Layer 8 of a small transformer language model trained on English Wikipedia (13 layers, counted from 0, width 64).
A neuron's activation on a vector x is GELU(weights . x + bias), where the dot is the dot product.
The model reads these tokens: " F" "a" "un" "t" "ler" "oy" " |" " D" "or" "in" " C" "ourt" " E" "arl" " |" " " " |" " " " |" "\n" "|" " " "1" "988" " |" " W" "ound" "ed" " Man" " |" " N" "ick"

The vector x that enters this layer's MLP at each token. A number n stands for n times 0.032.
0 " F": -41 24 -23 55 -15 33 -16 -3 -39 11 -18 -9 32 -7 -17 3 20 -23 4 -6 55 26 -5 -12 49 6 -21 11 -35 -63 -9 35 -10 -36 26 -25 38 -73 15 6 5 3 -10 -21 -38 6 39 -25 39 -7 1 -24 13 -9 11 -6 64 19 -21 7 21 -8 14 2
1 "a": -29 16 -11 63 20 45 -25 4 -46 10 10 -1 6 12 -31 1 -11 -33 -10 -1 47 35 4 2 16 4 -48 34 -11 -31 -18 50 -6 -25 27 -25 8 -45 24 35 -14 -13 -33 -21 -53 11 49 -36 19 -25 11 -17 -5 -20 -14 -8 48 42 -14 23 22 24 -25 -4
2 "un": -29 15 -16 55 4 26 -32 4 -38 -3 -4 4 10 41 -26 -1 13 -19 -3 -12 73 42 2 -5 7 -10 -47 42 2 -19 -23 25 -15 -17 16 -27 16 -35 12 49 -46 -5 -27 -26 -33 -12 41 -57 22 -40 -11 14 11 -21 29 -1 64 49 -38 15 3 26 -10 -4
3 "t": -37 20 -19 52 -6 19 -41 -3 -57 3 12 -7 -10 24 -15 14 15 -34 -1 -10 71 16 34 -9 0 -8 -32 68 -12 -32 -22 12 -27 -19 9 -24 17 -34 19 50 -9 2 -37 -2 -37 4 40 -33 19 -24 15 -3 -4 -11 14 9 61 47 -29 2 -5 28 -1 -8
4 "ler": -21 26 -7 60 12 30 -51 11 -40 6 9 4 -7 31 -28 -7 8 -13 1 -10 83 9 25 5 -15 -28 -16 42 -25 -13 -29 37 -26 -26 8 -38 28 -38 -3 28 -21 5 -36 -4 -42 13 58 -46 11 -21 13 -17 -9 -26 24 -18 39 44 -25 6 8 29 -2 8
5 "oy": -10 45 5 36 -4 34 -26 5 -54 10 -9 2 16 38 -36 5 11 -20 8 -19 93 24 10 -1 4 -33 -13 47 6 -32 -26 52 -41 -20 -9 -30 21 -25 -16 35 -28 -12 -31 -6 -35 5 40 -39 6 -41 25 -18 5 -26 34 -16 42 37 -32 5 3 19 12 -6
6 " |": -43 42 -16 42 24 0 -32 -12 -40 8 -4 -7 -8 3 -11 10 7 -10 -4 -25 54 32 23 -7 32 -5 -36 8 -20 -28 -30 53 -27 -16 16 -29 36 -55 12 16 -7 -7 -16 -24 -40 58 27 -10 29 -30 9 -15 26 -25 11 -15 64 43 -20 -2 9 -14 -12 8
7 " D": -53 38 -5 30 36 25 -32 2 -52 22 4 -24 -34 29 -22 24 6 -26 -3 2 39 24 41 -4 19 -18 -29 35 -10 -26 -31 40 -26 -11 17 -42 25 -90 25 7 4 -1 -8 11 -45 -32 19 -25 8 -22 -1 -29 28 -16 26 6 61 42 -7 18 9 15 -16 21
8 "or": -30 28 -2 41 14 28 -11 -3 -32 10 25 12 -24 25 -52 11 -10 -43 -13 -17 58 29 9 3 -12 -4 -31 42 -3 -16 -33 43 -11 -27 21 -26 38 -77 20 35 -30 -17 -34 0 -57 -10 30 -32 31 -17 16 2 4 -19 22 -33 57 53 -3 6 18 28 -7 -4
9 "in": -37 18 0 56 31 27 -27 10 -35 4 5 2 -16 20 -21 -19 13 -43 -6 -26 53 37 16 -1 -9 -25 -27 47 -22 -6 -10 45 -20 -28 6 -33 42 -64 20 41 -20 -1 -44 -4 -42 4 33 -34 7 -23 5 -3 -6 -32 43 -8 46 51 -22 21 15 25 -22 12
10 " C": -40 12 -3 60 35 32 -29 0 -55 0 -7 -31 -39 49 -14 17 -1 -32 7 13 64 37 11 1 28 -15 -22 41 -10 -19 -10 45 -27 -9 15 -54 22 -78 14 5 -3 -17 -19 3 -41 -7 22 -20 10 -27 5 -11 22 -8 27 6 54 36 -21 8 12 9 -17 -11
11 "ourt": -29 46 -9 47 -4 5 -12 -2 -15 2 2 0 2 38 -60 28 1 -60 -1 -4 70 29 16 -11 -15 -28 -9 54 -35 -11 -58 26 -12 -15 15 -38 33 -73 7 37 -29 -7 -8 8 -42 20 37 -34 7 -32 13 -19 9 -11 38 -9 41 44 -37 18 6 11 8 2
12 " E": -51 15 -9 50 52 23 -45 4 -38 -2 -9 -14 -11 62 -25 12 2 -19 4 19 51 42 3 23 41 -1 -23 56 -12 -19 -45 46 -27 -22 4 -46 9 -83 -4 28 -10 -18 -9 14 -36 -1 18 -28 23 -23 -20 -18 12 -8 2 -31 51 43 -7 11 7 4 8 -13
13 "arl": -41 36 -23 62 37 12 -22 -6 -12 -9 -13 22 0 24 -65 -3 10 -50 11 -9 91 22 1 6 10 -8 -12 48 -17 -28 -38 47 -24 -36 -2 -32 34 -53 7 56 -15 32 -11 10 -49 -3 24 -13 -14 -24 1 -12 -13 -23 20 -8 47 29 -3 -8 -1 42 -18 -14
14 " |": -44 44 -17 37 34 -6 -30 -11 -32 -5 0 -10 -10 6 -12 11 2 -15 -7 -21 52 34 24 -3 26 -3 -33 15 -20 -27 -49 55 -22 -17 18 -27 45 -67 18 25 -3 -2 -18 -26 -41 53 24 -8 18 -23 5 -12 17 -18 17 -20 62 53 -14 -6 7 -11 -8 -3
15 " ": -47 19 -30 41 40 -13 -19 41 -41 4 -13 1 -22 27 -41 7 -6 -30 -20 -9 28 34 28 4 30 -1 -30 23 -15 -22 -46 67 -27 6 13 -31 48 -79 26 14 1 -14 -12 -16 -37 5 16 -24 14 -26 32 -16 12 -13 8 -11 64 43 -21 16 18 3 -17 12
16 " |": -51 32 -16 33 37 -7 -18 -9 -42 9 3 -5 -12 28 -17 15 4 -21 -13 -20 39 35 23 -5 12 -3 -50 21 -17 -26 -35 43 -9 -15 14 -21 60 -71 19 0 -8 2 -13 -39 -45 42 22 -15 12 -16 8 -14 16 -20 29 -14 62 56 1 -11 22 -15 -12 2
17 " ": -52 11 -28 41 42 -13 -16 44 -46 17 -13 1 -23 42 -45 9 -4 -32 -23 -14 19 33 28 3 21 1 -38 24 -14 -20 -41 58 -22 9 13 -26 51 -78 26 0 -5 -11 -11 -24 -38 -1 15 -21 12 -20 30 -11 12 -13 13 -9 62 43 -12 15 22 -3 -15 19
18 " |": -53 24 -15 34 42 -3 -14 -6 -48 19 1 -5 -16 39 -21 16 7 -23 -16 -21 33 33 23 -5 4 -2 -56 24 -15 -26 -32 36 -6 -14 13 -22 62 -67 20 -4 -13 3 -13 -44 -43 38 22 -13 11 -14 9 -8 15 -18 36 -13 58 53 7 -13 25 -18 -10 6
19 "\n": -62 9 -18 74 42 -16 -33 10 -49 24 -4 13 11 32 -35 30 8 -34 -22 -31 25 17 29 -5 -6 -5 -36 1 -18 -24 -16 42 -26 -30 -7 -35 35 -58 21 4 15 -12 -18 1 -33 -4 47 -7 17 -14 10 -2 22 -15 31 -5 57 20 -22 31 24 -9 -7 18
20 "|": -41 33 -19 73 44 13 -23 -8 -40 7 -10 -4 3 15 -24 20 1 -30 1 1 32 40 -10 3 15 -10 -35 -13 -6 -47 -10 38 1 -32 -3 -16 45 -49 -4 4 19 3 -12 -13 -43 19 45 -16 40 -47 -17 -26 32 -13 11 -3 53 35 -31 1 9 -11 -6 5
21 " ": -27 12 -44 63 41 18 -16 41 -36 -9 -11 5 -13 23 -33 0 -26 -50 -15 -1 34 45 18 0 25 -8 -45 -10 6 -31 -37 36 -9 -4 8 -11 20 -50 18 6 16 -16 -1 -3 -46 -8 36 -6 44 -53 -2 -21 24 -7 -9 -4 58 39 -29 23 13 1 -11 13
22 "1": -19 0 -24 59 28 35 1 -2 -38 -5 3 5 -29 38 -43 0 -17 -58 -36 19 47 43 3 3 -17 2 -63 6 0 -33 -18 46 15 1 -1 -15 15 -54 13 10 19 -1 16 4 -42 -2 46 -12 37 -41 12 -28 6 -35 17 -10 69 15 -22 0 8 9 21 -5
23 "988": -39 37 -22 59 19 56 -21 6 -33 -6 -4 11 -8 39 -33 6 -14 -62 -2 -1 61 24 -9 0 -34 -29 -25 19 0 -31 -23 54 6 -9 5 -29 0 -37 12 43 -3 -15 15 5 -43 24 40 -23 22 -43 -10 -28 5 -38 9 4 60 19 -14 21 33 -40 15 -10
24 " |": -32 47 -20 52 45 19 -22 -7 -39 -11 2 -12 -15 20 -18 8 4 -38 -4 -15 47 43 3 -5 4 -8 -39 -10 -3 -37 -34 42 -18 -36 2 -17 16 -37 17 23 10 -11 -13 -11 -44 47 36 -4 29 -35 -12 -29 23 -25 20 -5 68 41 -6 7 19 -20 -1 1
25 " W": -36 20 -15 53 50 44 -11 -11 -51 -6 5 -19 -28 32 -42 26 -13 -33 -4 24 60 19 38 13 11 0 -46 11 -2 -31 -49 30 -31 -23 16 -7 18 -70 18 -9 -2 -7 -2 0 -40 -13 41 -21 17 -32 29 -14 24 -34 45 14 37 27 -21 20 14 12 -20 -7
26 "ound": -19 41 -23 44 24 23 -3 -11 -42 -9 17 7 29 44 -64 23 30 -42 -23 7 68 44 16 1 -15 -22 -20 26 -14 -29 -49 19 -18 -18 -26 -14 33 -52 8 18 3 -16 1 0 -43 7 40 -41 -14 -59 6 -2 30 -30 36 -2 44 14 -32 13 22 0 21 8
27 "ed": -25 57 -30 34 20 47 -31 9 -38 10 -12 1 0 36 -41 11 9 -41 -7 6 50 20 49 -13 -33 -3 -21 29 -7 -45 -44 53 -23 -33 -15 2 35 -54 17 49 -4 6 -20 1 -48 22 24 -25 11 -47 -15 -3 -1 -14 7 -10 41 36 -25 7 20 8 23 2
28 " Man": -32 47 -19 45 25 42 -22 11 -32 12 -18 -16 11 21 -58 3 -5 -32 24 -5 64 23 27 17 24 -30 -63 24 -15 -3 -29 58 -29 -38 -20 -25 32 -57 3 48 -16 -7 -12 18 -29 0 21 -9 -1 -54 2 -21 -25 -9 30 -20 39 38 -23 30 15 35 12 -14
29 " |": -29 46 -17 42 37 8 -26 -11 -41 -17 5 -9 -9 8 -20 16 -4 -22 -3 -24 42 37 23 0 16 -14 -40 1 -16 -25 -45 52 -19 -21 11 -24 45 -62 17 26 2 0 -23 -20 -42 45 26 -8 24 -34 7 -15 20 -25 16 -12 68 48 -18 4 13 -4 -9 4
30 " N": -37 31 -4 35 56 25 -19 -2 -40 -11 -1 4 -13 39 -55 10 -8 -23 -13 3 28 20 15 13 27 -20 -40 27 -6 -23 -43 55 -41 -31 3 -29 27 -83 26 9 -1 6 -6 13 -49 -23 28 -34 18 -24 5 -7 38 -30 15 -2 54 50 -9 9 8 20 -15 24
31 "ick": -38 0 -12 45 50 28 -17 3 -46 -26 -15 3 16 25 -13 32 -11 -31 -24 -8 64 35 25 7 -13 -11 -4 40 -3 -5 -45 58 -11 -47 21 -19 26 -55 25 30 -27 21 -25 -6 -47 3 29 -44 2 -44 17 -9 13 -49 22 -5 26 34 -20 2 15 30 -8 15

Each question shows the input weights of one neuron of the MLP. A number n stands for n times 0.014.

n146 (bias -0.024): -13 -36 57 -23 9 4 2 3 -26 10 8 -5 51 -3 39 -11 -8 -42 -4 8 -47 23 -17 -29 -21 -19 12 -27 24 7 4 16 -10 -16 -20 -6 6 41 7 51 32 36 29 30 -44 22 13 -35 -31 2 20 21 6 -31 13 27 4 -1 15 -17 -30 4 25 32
On which token does it fire most, and how strongly? 31 "ick", at about 1.3

n228 (bias -0.087): -8 -13 -22 -18 -28 -21 -13 48 10 -18 -8 4 -59 -12 -10 13 19 12 -10 2 -17 11 -16 5 23 -7 12 8 29 -9 13 16 -3 46 -26 23 8 34 40 -19 44 7 1 -29 25 -43 -26 -21 35 5 4 -27 2 -23 -23 7 0 3 -24 -22 18 31 -26 13
Which token does this neuron like most? 15 " "

n215 (bias -0.057): 21 23 30 -21 -13 0 -11 -12 28 -8 -3 8 15 -32 -10 -14 -2 -6 5 8 -21 21 -11 -47 43 -12 -46 36 20 -8 -32 -35 -9 1 39 21 -18 14 20 12 6 -19 8 19 -29 50 0 30 -56 -40 40 -3 8 40 2 25 12 -20 -8 -27 18 24 -51 0
Which token does this neuron like most? 1 "a"

n65 (bias -0.066): -22 31 -6 -7 35 -44 8 -31 5 15 -22 10 2 -25 32 -20 7 -6 -17 -16 -44 51 -7 -21 -26 11 14 48 -8 -3 10 -32 15 7 -49 46 16 0 15 -27 22 20 -26 -49 8 -15 7 4 -30 23 -9 -30 4 39 16 21 52 2 -6 -16 22 -34 -42 16
On which token does it fire most, and how strongly? 18 " |", at about 2.8

n231 (bias -0.065): 27 13 -7 14 -8 -46 4 -33 1 30 1 -4 13 25 -32 -10 11 9 -10 -14 -3 -28 -8 -25 10 -2 16 26 26 41 10 -3 -19 4 47 29 -9 -19 -19 23 8 -2 4 41 34 12 -9 -16 -5 -28 -7 -34 -25 15 25 11 -56 -8 -11 17 -38 -9 5 24
Which token does this neuron like most? 11 "ourt"

n165 (bias -0.052): 25 -6 17 7 -2 21 5 11 -20 -27 -22 -11 8 -22 3 -33 -18 -8 22 -30 20 -1 -15 4 6 -16 6 -7 35 8 0 35 6 -46 -6 9 1 -7 27 -1 -12 12 -1 35 28 53 2 6 11 -7 6 0 4 46 -2 -6 -35 -25 -43 4 -7 3 -2 -14
On which two tokens does it fire most, strongest first? 28 " Man", 5 "oy"

n89 (bias -0.111): -12 -1 6 -36 17 0 -22 -24 -7 22 11 -1 3 -5 1 -1 -31 -8 30 -14 -3 0 -3 -8 26 -3 2 29 4 13 12 -3 20 7 18 0 -3 9 14 -1 4 -14 -38 30 6 50 7 9 -8 -23 4 -22 1 20 -48 25 -36 19 -17 -22 23 8 -4 4
On which token does it fire most, and how strongly? 1 "a", at about 0.42

n148 (bias -0.129): -2 21 -51 -40 -32 1 -9 -21 35 -13 -15 32 3 3 6 -17 28 -35 10 -1 3 12 -8 26 12 52 -32 17 30 -15 -27 -1 24 10 11 3 -6 -3 -25 -25 3 5 6 6 15 7 -7 24 -17 -20 -6 0 -24 33 -56 -12 -7 12 6 14 50 25 -18 23
Which token does this neuron like most? 21 " "

n14 (bias -0.012): 48 20 5 15 -11 -2 -23 8 16 -7 14 -45 -23 -8 5 -21 52 -12 -17 -5 31 -36 -8 1 -17 -5 3 2 31 38 3 18 -28 11 -9 4 -3 -12 -34 2 15 16 -45 3 18 67 8 -5 6 -16 0 8 -45 -18 -26 13 9 -18 -18 -30 -11 -29 27 15
Its three highest activations, in order, are on tokens 4 "ler", 5 "oy", 27 "ed"

n122 (bias -0.079): 14 14 -29 -28 -21 -33 -24 5 -24 41 -9 27 -4 4 5 15 -8 16 -15 34 -7 49 -1 -17 43 -2 -29 -46 16 -3 22 7 -24 25 -9 -4 23 -5 11 -8 1 0 34 9 -38 -32 -38 -14 0 30 -22 2 -3 7 -23 14 -2 -33 29 2 33 18 -12 -9
Which token does this neuron like most? 17 " "

n233 (bias -0.068): -2 -16 -21 -38 -16 -25 -3 11 -18 -5 3 -6 8 8 -7 -1 13 46 35 -6 -11 2 41 -5 27 5 -8 2 2 -19 -12 23 -3 -5 12 16 2 1 32 -2 -21 0 3 -8 16 26 -16 0 10 24 10 15 -16 9 -27 -17 20 -14 11 -10 -11 -4 11 -8
On which two tokens does it fire most, strongest first? 14 " |", 6 " |"

n19 (bias 0.064): -1 -29 -3 -46 7 -17 16 6 30 -13 14 18 -7 -6 -19 25 4 -16 -11 20 -32 8 17 14 -17 43 12 7 28 -19 -6 -7 0 20 -9 9 6 -37 23 -23 -19 5 -23 6 -5 -30 1 -2 -7 11 -14 -14 -18 -7 -22 36 35 0 13 2 -1 -3 2 3
On which two tokens does it fire most, strongest first? 17 " ", 15 " "

n201 (bias -0.122): 8 -15 -13 -37 -39 33 -16 18 22 -36 35 -24 26 -17 73 18 24 27 9 -15 -4 -1 25 16 34 -7 -32 -25 15 1 -31 5 -26 -1 -45 -41 8 9 9 14 7 8 22 -36 -65 53 -15 49 -50 38 10 6 -26 18 22 -34 2 14 0 -24 15 -6 -26 25
On which token does it fire most, and how strongly? 14 " |", at about 1.9

n48 (bias -0.106): 11 16 25 15 47 -18 -25 -15 11 -27 -46 6 11 -41 3 -8 40 -2 42 -14 23 -5 21 -1 12 60 -28 -40 5 2 17 0 -10 9 -67 -18 -44 -1 48 1 14 -12 -3 11 0 3 -1 -16 -1 33 19 36 0 17 23 -26 -9 -12 2 23 25 12 33 5
Its three highest activations, in order, are on tokens 19 "\n", 28 " Man", 24 " |"

n88 (bias -0.049): -26 -34 -11 22 -6 12 37 20 -45 -30 -13 -28 10 16 -14 -24 13 -3 -3 4 -15 23 15 -21 -17 15 -3 -42 26 12 19 -17 -14 -7 62 19 -37 8 14 -25 40 25 49 40 -25 -7 -37 35 -24 -7 -9 5 -50 28 -6 13 1 18 10 15 -3 -27 -13 -10
Which token does this neuron like most? 21 " "

n177 (bias -0.016): -6 -28 -3 -2 44 27 -32 14 43 -11 12 -34 -10 -4 -1 -6 40 2 -10 45 6 3 32 25 29 44 -4 -22 27 1 7 2 -17 -21 31 -28 15 -17 -5 32 12 -13 -22 -6 33 17 13 -4 -28 -14 -7 -14 -26 17 -2 -28 -57 -33 -11 14 -20 -8 9 -8
On which token does it fire most, and how strongly? 12 " E", at about 2.1

n159 (bias -0.073): 27 20 23 -20 -28 -12 -11 10 9 -9 4 -12 -26 22 36 11 36 -9 7 -34 -13 -13 9 -25 20 0 -25 6 60 -27 10 7 -27 -27 -24 37 -4 -2 34 43 -29 14 19 -12 -7 22 -14 26 -12 18 -8 -31 21 -24 -46 -3 -15 -5 -13 11 46 -25 10 3
Which token does this neuron like most? 27 "ed"

n170 (bias -0.047): -10 -10 7 0 -27 1 15 27 55 -14 -25 -49 -12 -9 30 -20 18 -2 -9 10 1 -27 -35 -18 17 -3 28 8 4 9 -1 41 -12 -1 -6 -4 15 2 -32 30 -14 -7 18 59 -38 24 -20 -27 18 29 4 -5 33 17 42 -8 -31 30 3 -11 -24 -9 4 20
Which token does this neuron like most? 11 "ourt"

n138 (bias -0.002): 13 -23 32 10 21 -4 -1 -24 8 15 29 3 28 11 20 -5 49 27 7 15 -28 27 22 14 -40 -15 7 42 43 -13 -6 -17 1 -27 -1 22 35 -46 -1 -73 -41 -23 -38 -21 15 -17 -39 -6 34 24 -2 -67 21 0 -42 47 29 -39 11 -21 -10 13 -7 -10
Its three highest activations, in order, are on tokens 7 " D", 18 " |", 16 " |"

n75 (bias -0.068): -28 -24 -13 61 -8 -23 23 -12 7 0 30 46 -1 -9 17 7 45 -10 -28 0 -33 -23 -17 22 -12 22 19 -5 2 51 0 21 -9 -7 -20 9 10 -17 12 12 1 -12 22 -19 19 3 2 4 9 -25 -3 30 35 -25 -17 -12 -33 -56 -12 24 -15 28 -6 6
On which token does it fire most, and how strongly? 19 "\n", at about 1.1

n0 (bias -0.117): -56 -34 0 50 4 -9 -5 10 10 27 -41 -31 12 -22 30 -72 25 27 -2 42 9 -6 -46 20 16 25 19 -51 12 -31 0 18 -1 -12 8 20 -10 20 -9 -7 -31 -25 14 -9 42 15 3 0 22 -27 -4 26 -6 77 -13 27 30 -30 14 1 -6 -46 12 38
On which two tokens does it fire most, strongest first? 0 " F", 20 "|"

n80 (bias -0.071): 4 7 -7 -7 4 32 -42 12 -31 -27 -27 2 -3 4 52 11 52 -35 -3 11 -69 22 38 14 52 -55 -27 -14 32 9 15 -11 -35 -15 13 15 -39 -4 44 -36 20 -25 2 -43 -11 -7 -26 9 40 36 33 21 -36 29 -23 -10 23 -21 -16 11 1 25 2 25
Which token does this neuron like most? 21 " "

n133 (bias -0.079): 41 24 15 -5 -10 -18 19 37 -21 -25 -1 44 5 -15 28 -23 -37 -18 -2 26 -12 7 -39 -38 -24 -14 6 20 -6 -12 -3 0 -26 31 -19 -47 -3 29 2 23 14 28 60 -17 -10 7 -7 9 18 -19 -9 47 52 -28 -8 -14 -11 21 9 -19 -34 -8 1 10
On which token does it fire most, and how strongly? 23 "988", at about 0.23

n150 (bias -0.039): 21 24 10 -66 -28 10 47 -18 21 -7 -16 8 1 20 -2 -1 28 -50 34 21 6 30 37 34 10 8 19 -17 -24 -7 -17 0 -14 -9 -22 8 29 -10 -1 14 19 -1 -31 -4 19 -14 20 7 3 15 -53 17 -21 4 1 -30 -31 -9 -17 5 -1 15 -2 4
Which token does this neuron like most? 27 "ed"

n45 (bias -0.035): 34 -11 1 14 -5 23 30 31 3 -7 14 14 -5 -22 12 -19 3 -46 11 -53 -24 -28 38 -36 -7 -11 7 3 7 -22 -19 -25 -34 -10 46 74 -42 4 10 7 37 18 0 30 -43 0 -6 15 -4 13 -29 -54 13 -27 21 -10 -10 12 -20 -1 7 -2 35 -23
On which token does it fire most, and how strongly? 27 "ed", at about 1.2

n32 (bias -0.035): -23 42 26 -1 3 -4 38 -19 10 -24 -17 -6 11 -12 51 10 7 42 35 8 28 -12 23 -19 11 22 11 3 -15 11 -25 -22 -24 55 -38 -18 7 50 11 -4 22 -20 -11 -40 -37 -11 -43 23 31 -20 -12 35 -31 -49 4 -5 -4 39 -13 -7 -5 6 5 25
Its three highest activations, in order, are on tokens 6 " |", 14 " |", 29 " |"

n25 (bias -0.078): 18 -4 25 16 6 41 -20 20 -4 1 -13 34 -14 -24 17 -25 0 0 27 9 -40 20 32 0 3 16 7 4 22 -6 28 18 30 -16 1 -32 -4 -21 16 10 2 19 -40 4 2 20 -8 -2 12 21 -23 10 -16 -24 -38 -16 -40 21 48 9 -20 8 11 -24
On which two tokens does it fire most, strongest first? 1 "a", 9 "in"

n209 (bias -0.070): -3 1 17 -18 -6 -31 37 -12 11 -8 -33 37 -16 -7 18 -11 -70 6 33 -7 62 13 -33 -19 -11 -9 -7 -24 32 -25 32 3 16 -26 18 20 17 32 13 -17 29 21 -9 11 -28 10 19 -4 17 -32 -28 -19 -11 3 9 18 -39 -29 2 -26 46 -27 -22 -13
Its three highest activations, in order, are on tokens 20 "|", 23 "988", 24 " |"

n232 (bias -0.044): 6 -39 30 5 -1 -1 -19 6 48 8 17 9 0 -28 15 21 52 -1 5 17 45 -33 -5 -43 17 -4 3 -19 -39 46 -25 -2 14 25 -11 -49 6 9 -14 -5 7 -2 -31 -41 2 48 30 45 -28 12 4 19 -10 13 -29 -48 -2 9 -23 12 -4 -51 33 -14
Which token does this neuron like most? 14 " |"

n16 (bias -0.045): 19 -11 38 9 -35 -34 -16 -17 47 -12 -30 13 10 -3 7 23 9 13 43 -6 12 16 38 10 17 24 58 0 32 -30 -15 5 -36 8 -20 17 26 -28 44 -19 16 -29 -34 -14 -43 -1 -82 19 -12 7 -13 -7 41 -9 -3 -35 2 -5 -5 20 -19 10 12 -33
Which token does this neuron like most? 14 " |"

n151 (bias -0.078): 44 32 18 58 -42 7 1 -14 12 -10 3 40 -11 12 10 -11 54 -21 -25 69 -48 -25 -3 0 -3 19 0 32 36 -15 9 -24 0 4 -24 6 42 -39 -7 -13 42 -23 -23 8 23 -10 29 22 -12 0 -44 -14 11 -8 -37 -37 -18 -15 -16 4 -35 -33 2 28
On which token does it fire most, and how strongly? 20 "|", at about 0.55

n163 (bias -0.082): 55 -17 -26 -6 -21 -15 33 2 11 14 -30 20 18 -12 -17 -20 15 8 -27 8 -45 -32 3 14 -38 30 -28 -8 8 4 11 28 -22 -17 28 -24 -22 8 68 -21 17 -35 32 1 1 15 0 -38 4 -3 -9 -34 -14 22 6 -7 28 1 -6 15 -6 -32 18 14
On which token does it fire most, and how strongly? 22 "1", at about 0.39

n136 (bias -0.116): 6 1 -9 16 -68 -11 17 18 8 -19 34 25 39 -10 -15 6 34 21 -14 32 -15 11 23 -24 -10 47 -5 -42 -23 2 -41 -16 16 14 -30 -2 20 21 24 -7 14 9 6 0 -15 1 -3 37 20 -29 -32 -43 49 -4 -20 7 -5 -29 -38 -20 20 1 -16 -27
On which two tokens does it fire most, strongest first? 26 "ound", 21 " "

n83 (bias -0.106): 59 7 17 -3 12 -43 32 -8 -5 -31 -1 -14 -15 10 -13 23 -3 18 12 18 33 -2 7 39 18 -16 17 25 2 20 16 -11 -15 9 -12 7 5 -4 -23 13 -16 8 -22 -2 -21 -14 -25 0 26 -56 4 23 -2 4 -18 -7 -33 11 14 -2 -2 31 -32 -5
On which token does it fire most, and how strongly? 5 "oy", at about 0.97

n173 (bias -0.043): 21 15 25 28 -1 14 20 34 4 -30 0 31 25 -14 8 9 22 17 -15 -16 0 8 -12 19 -1 -2 6 10 11 -25 2 -6 8 -10 -4 -20 -60 -6 -2 13 16 -4 40 -18 15 37 -2 24 -31 -24 6 -66 -9 -33 -12 -18 -31 -18 19 11 -18 -21 7 -41
On which token does it fire most, and how strongly? 23 "988", at about 1.5

n11 (bias -0.029): -2 -4 25 -37 28 21 -11 -12 44 -1 -7 48 -9 -16 -8 -3 23 -14 4 11 24 16 35 -3 -37 13 -48 22 39 -1 27 -27 6 6 -8 27 -22 -20 -20 34 4 -22 -10 -36 -17 -33 -15 9 -9 19 -7 -4 -5 9 15 -10 -69 10 0 24 51 -28 -39 22
Which token does this neuron like most? 9 "in"

n240 (bias 0.006): -6 -9 38 7 -12 17 20 11 10 -26 32 17 17 -12 16 -9 38 1 0 15 0 -23 6 7 3 4 -18 29 24 -32 -1 -9 -11 7 68 -32 -15 25 -25 -43 35 -23 2 7 -7 3 -10 9 -12 -15 1 -33 19 -7 27 19 -33 44 -13 14 10 -25 8 -26
On which two tokens does it fire most, strongest first? 25 " W", 10 " C"

n77 (bias 0.038): 38 6 9 -8 23 8 33 -5 -13 -4 19 -18 2 -1 -17 -16 -12 11 31 12 -33 26 -18 2 -12 -10 -35 -4 -9 -32 -25 -28 -11 24 -6 0 -13 13 39 46 4 12 -37 18 -34 37 11 16 -12 45 -14 -3 43 -35 -5 28 5 -13 7 19 4 -35 15 -10
Its three highest activations, in order, are on tokens 24 " |", 23 "988", 29 " |"

n121 (bias -0.023): 0 16 -7 -29 28 -22 9 30 56 11 50 13 -48 -12 -6 -2 -36 -26 -46 -21 17 2 9 18 -11 12 24 28 -1 18 5 -20 13 16 2 21 6 27 -6 -8 22 -14 -37 -59 -36 14 16 -17 -42 -8 -22 12 13 10 -6 -43 11 21 0 21 4 1 5 -30
On which token does it fire most, and how strongly? 8 "or", at about 2

n187 (bias -0.034): 22 14 -59 1 -40 -23 34 -13 -21 -45 -26 28 -2 -7 10 -31 22 29 9 13 -31 28 -24 52 -17 -5 -4 23 67 -49 -11 -18 -7 11 23 -18 5 11 25 -38 22 -9 19 -23 56 -27 22 -37 30 -5 11 -10 -23 -2 -15 -24 26 19 10 -21 23 3 13 -17
Its three highest activations, in order, are on tokens 22 "1", 0 " F", 21 " "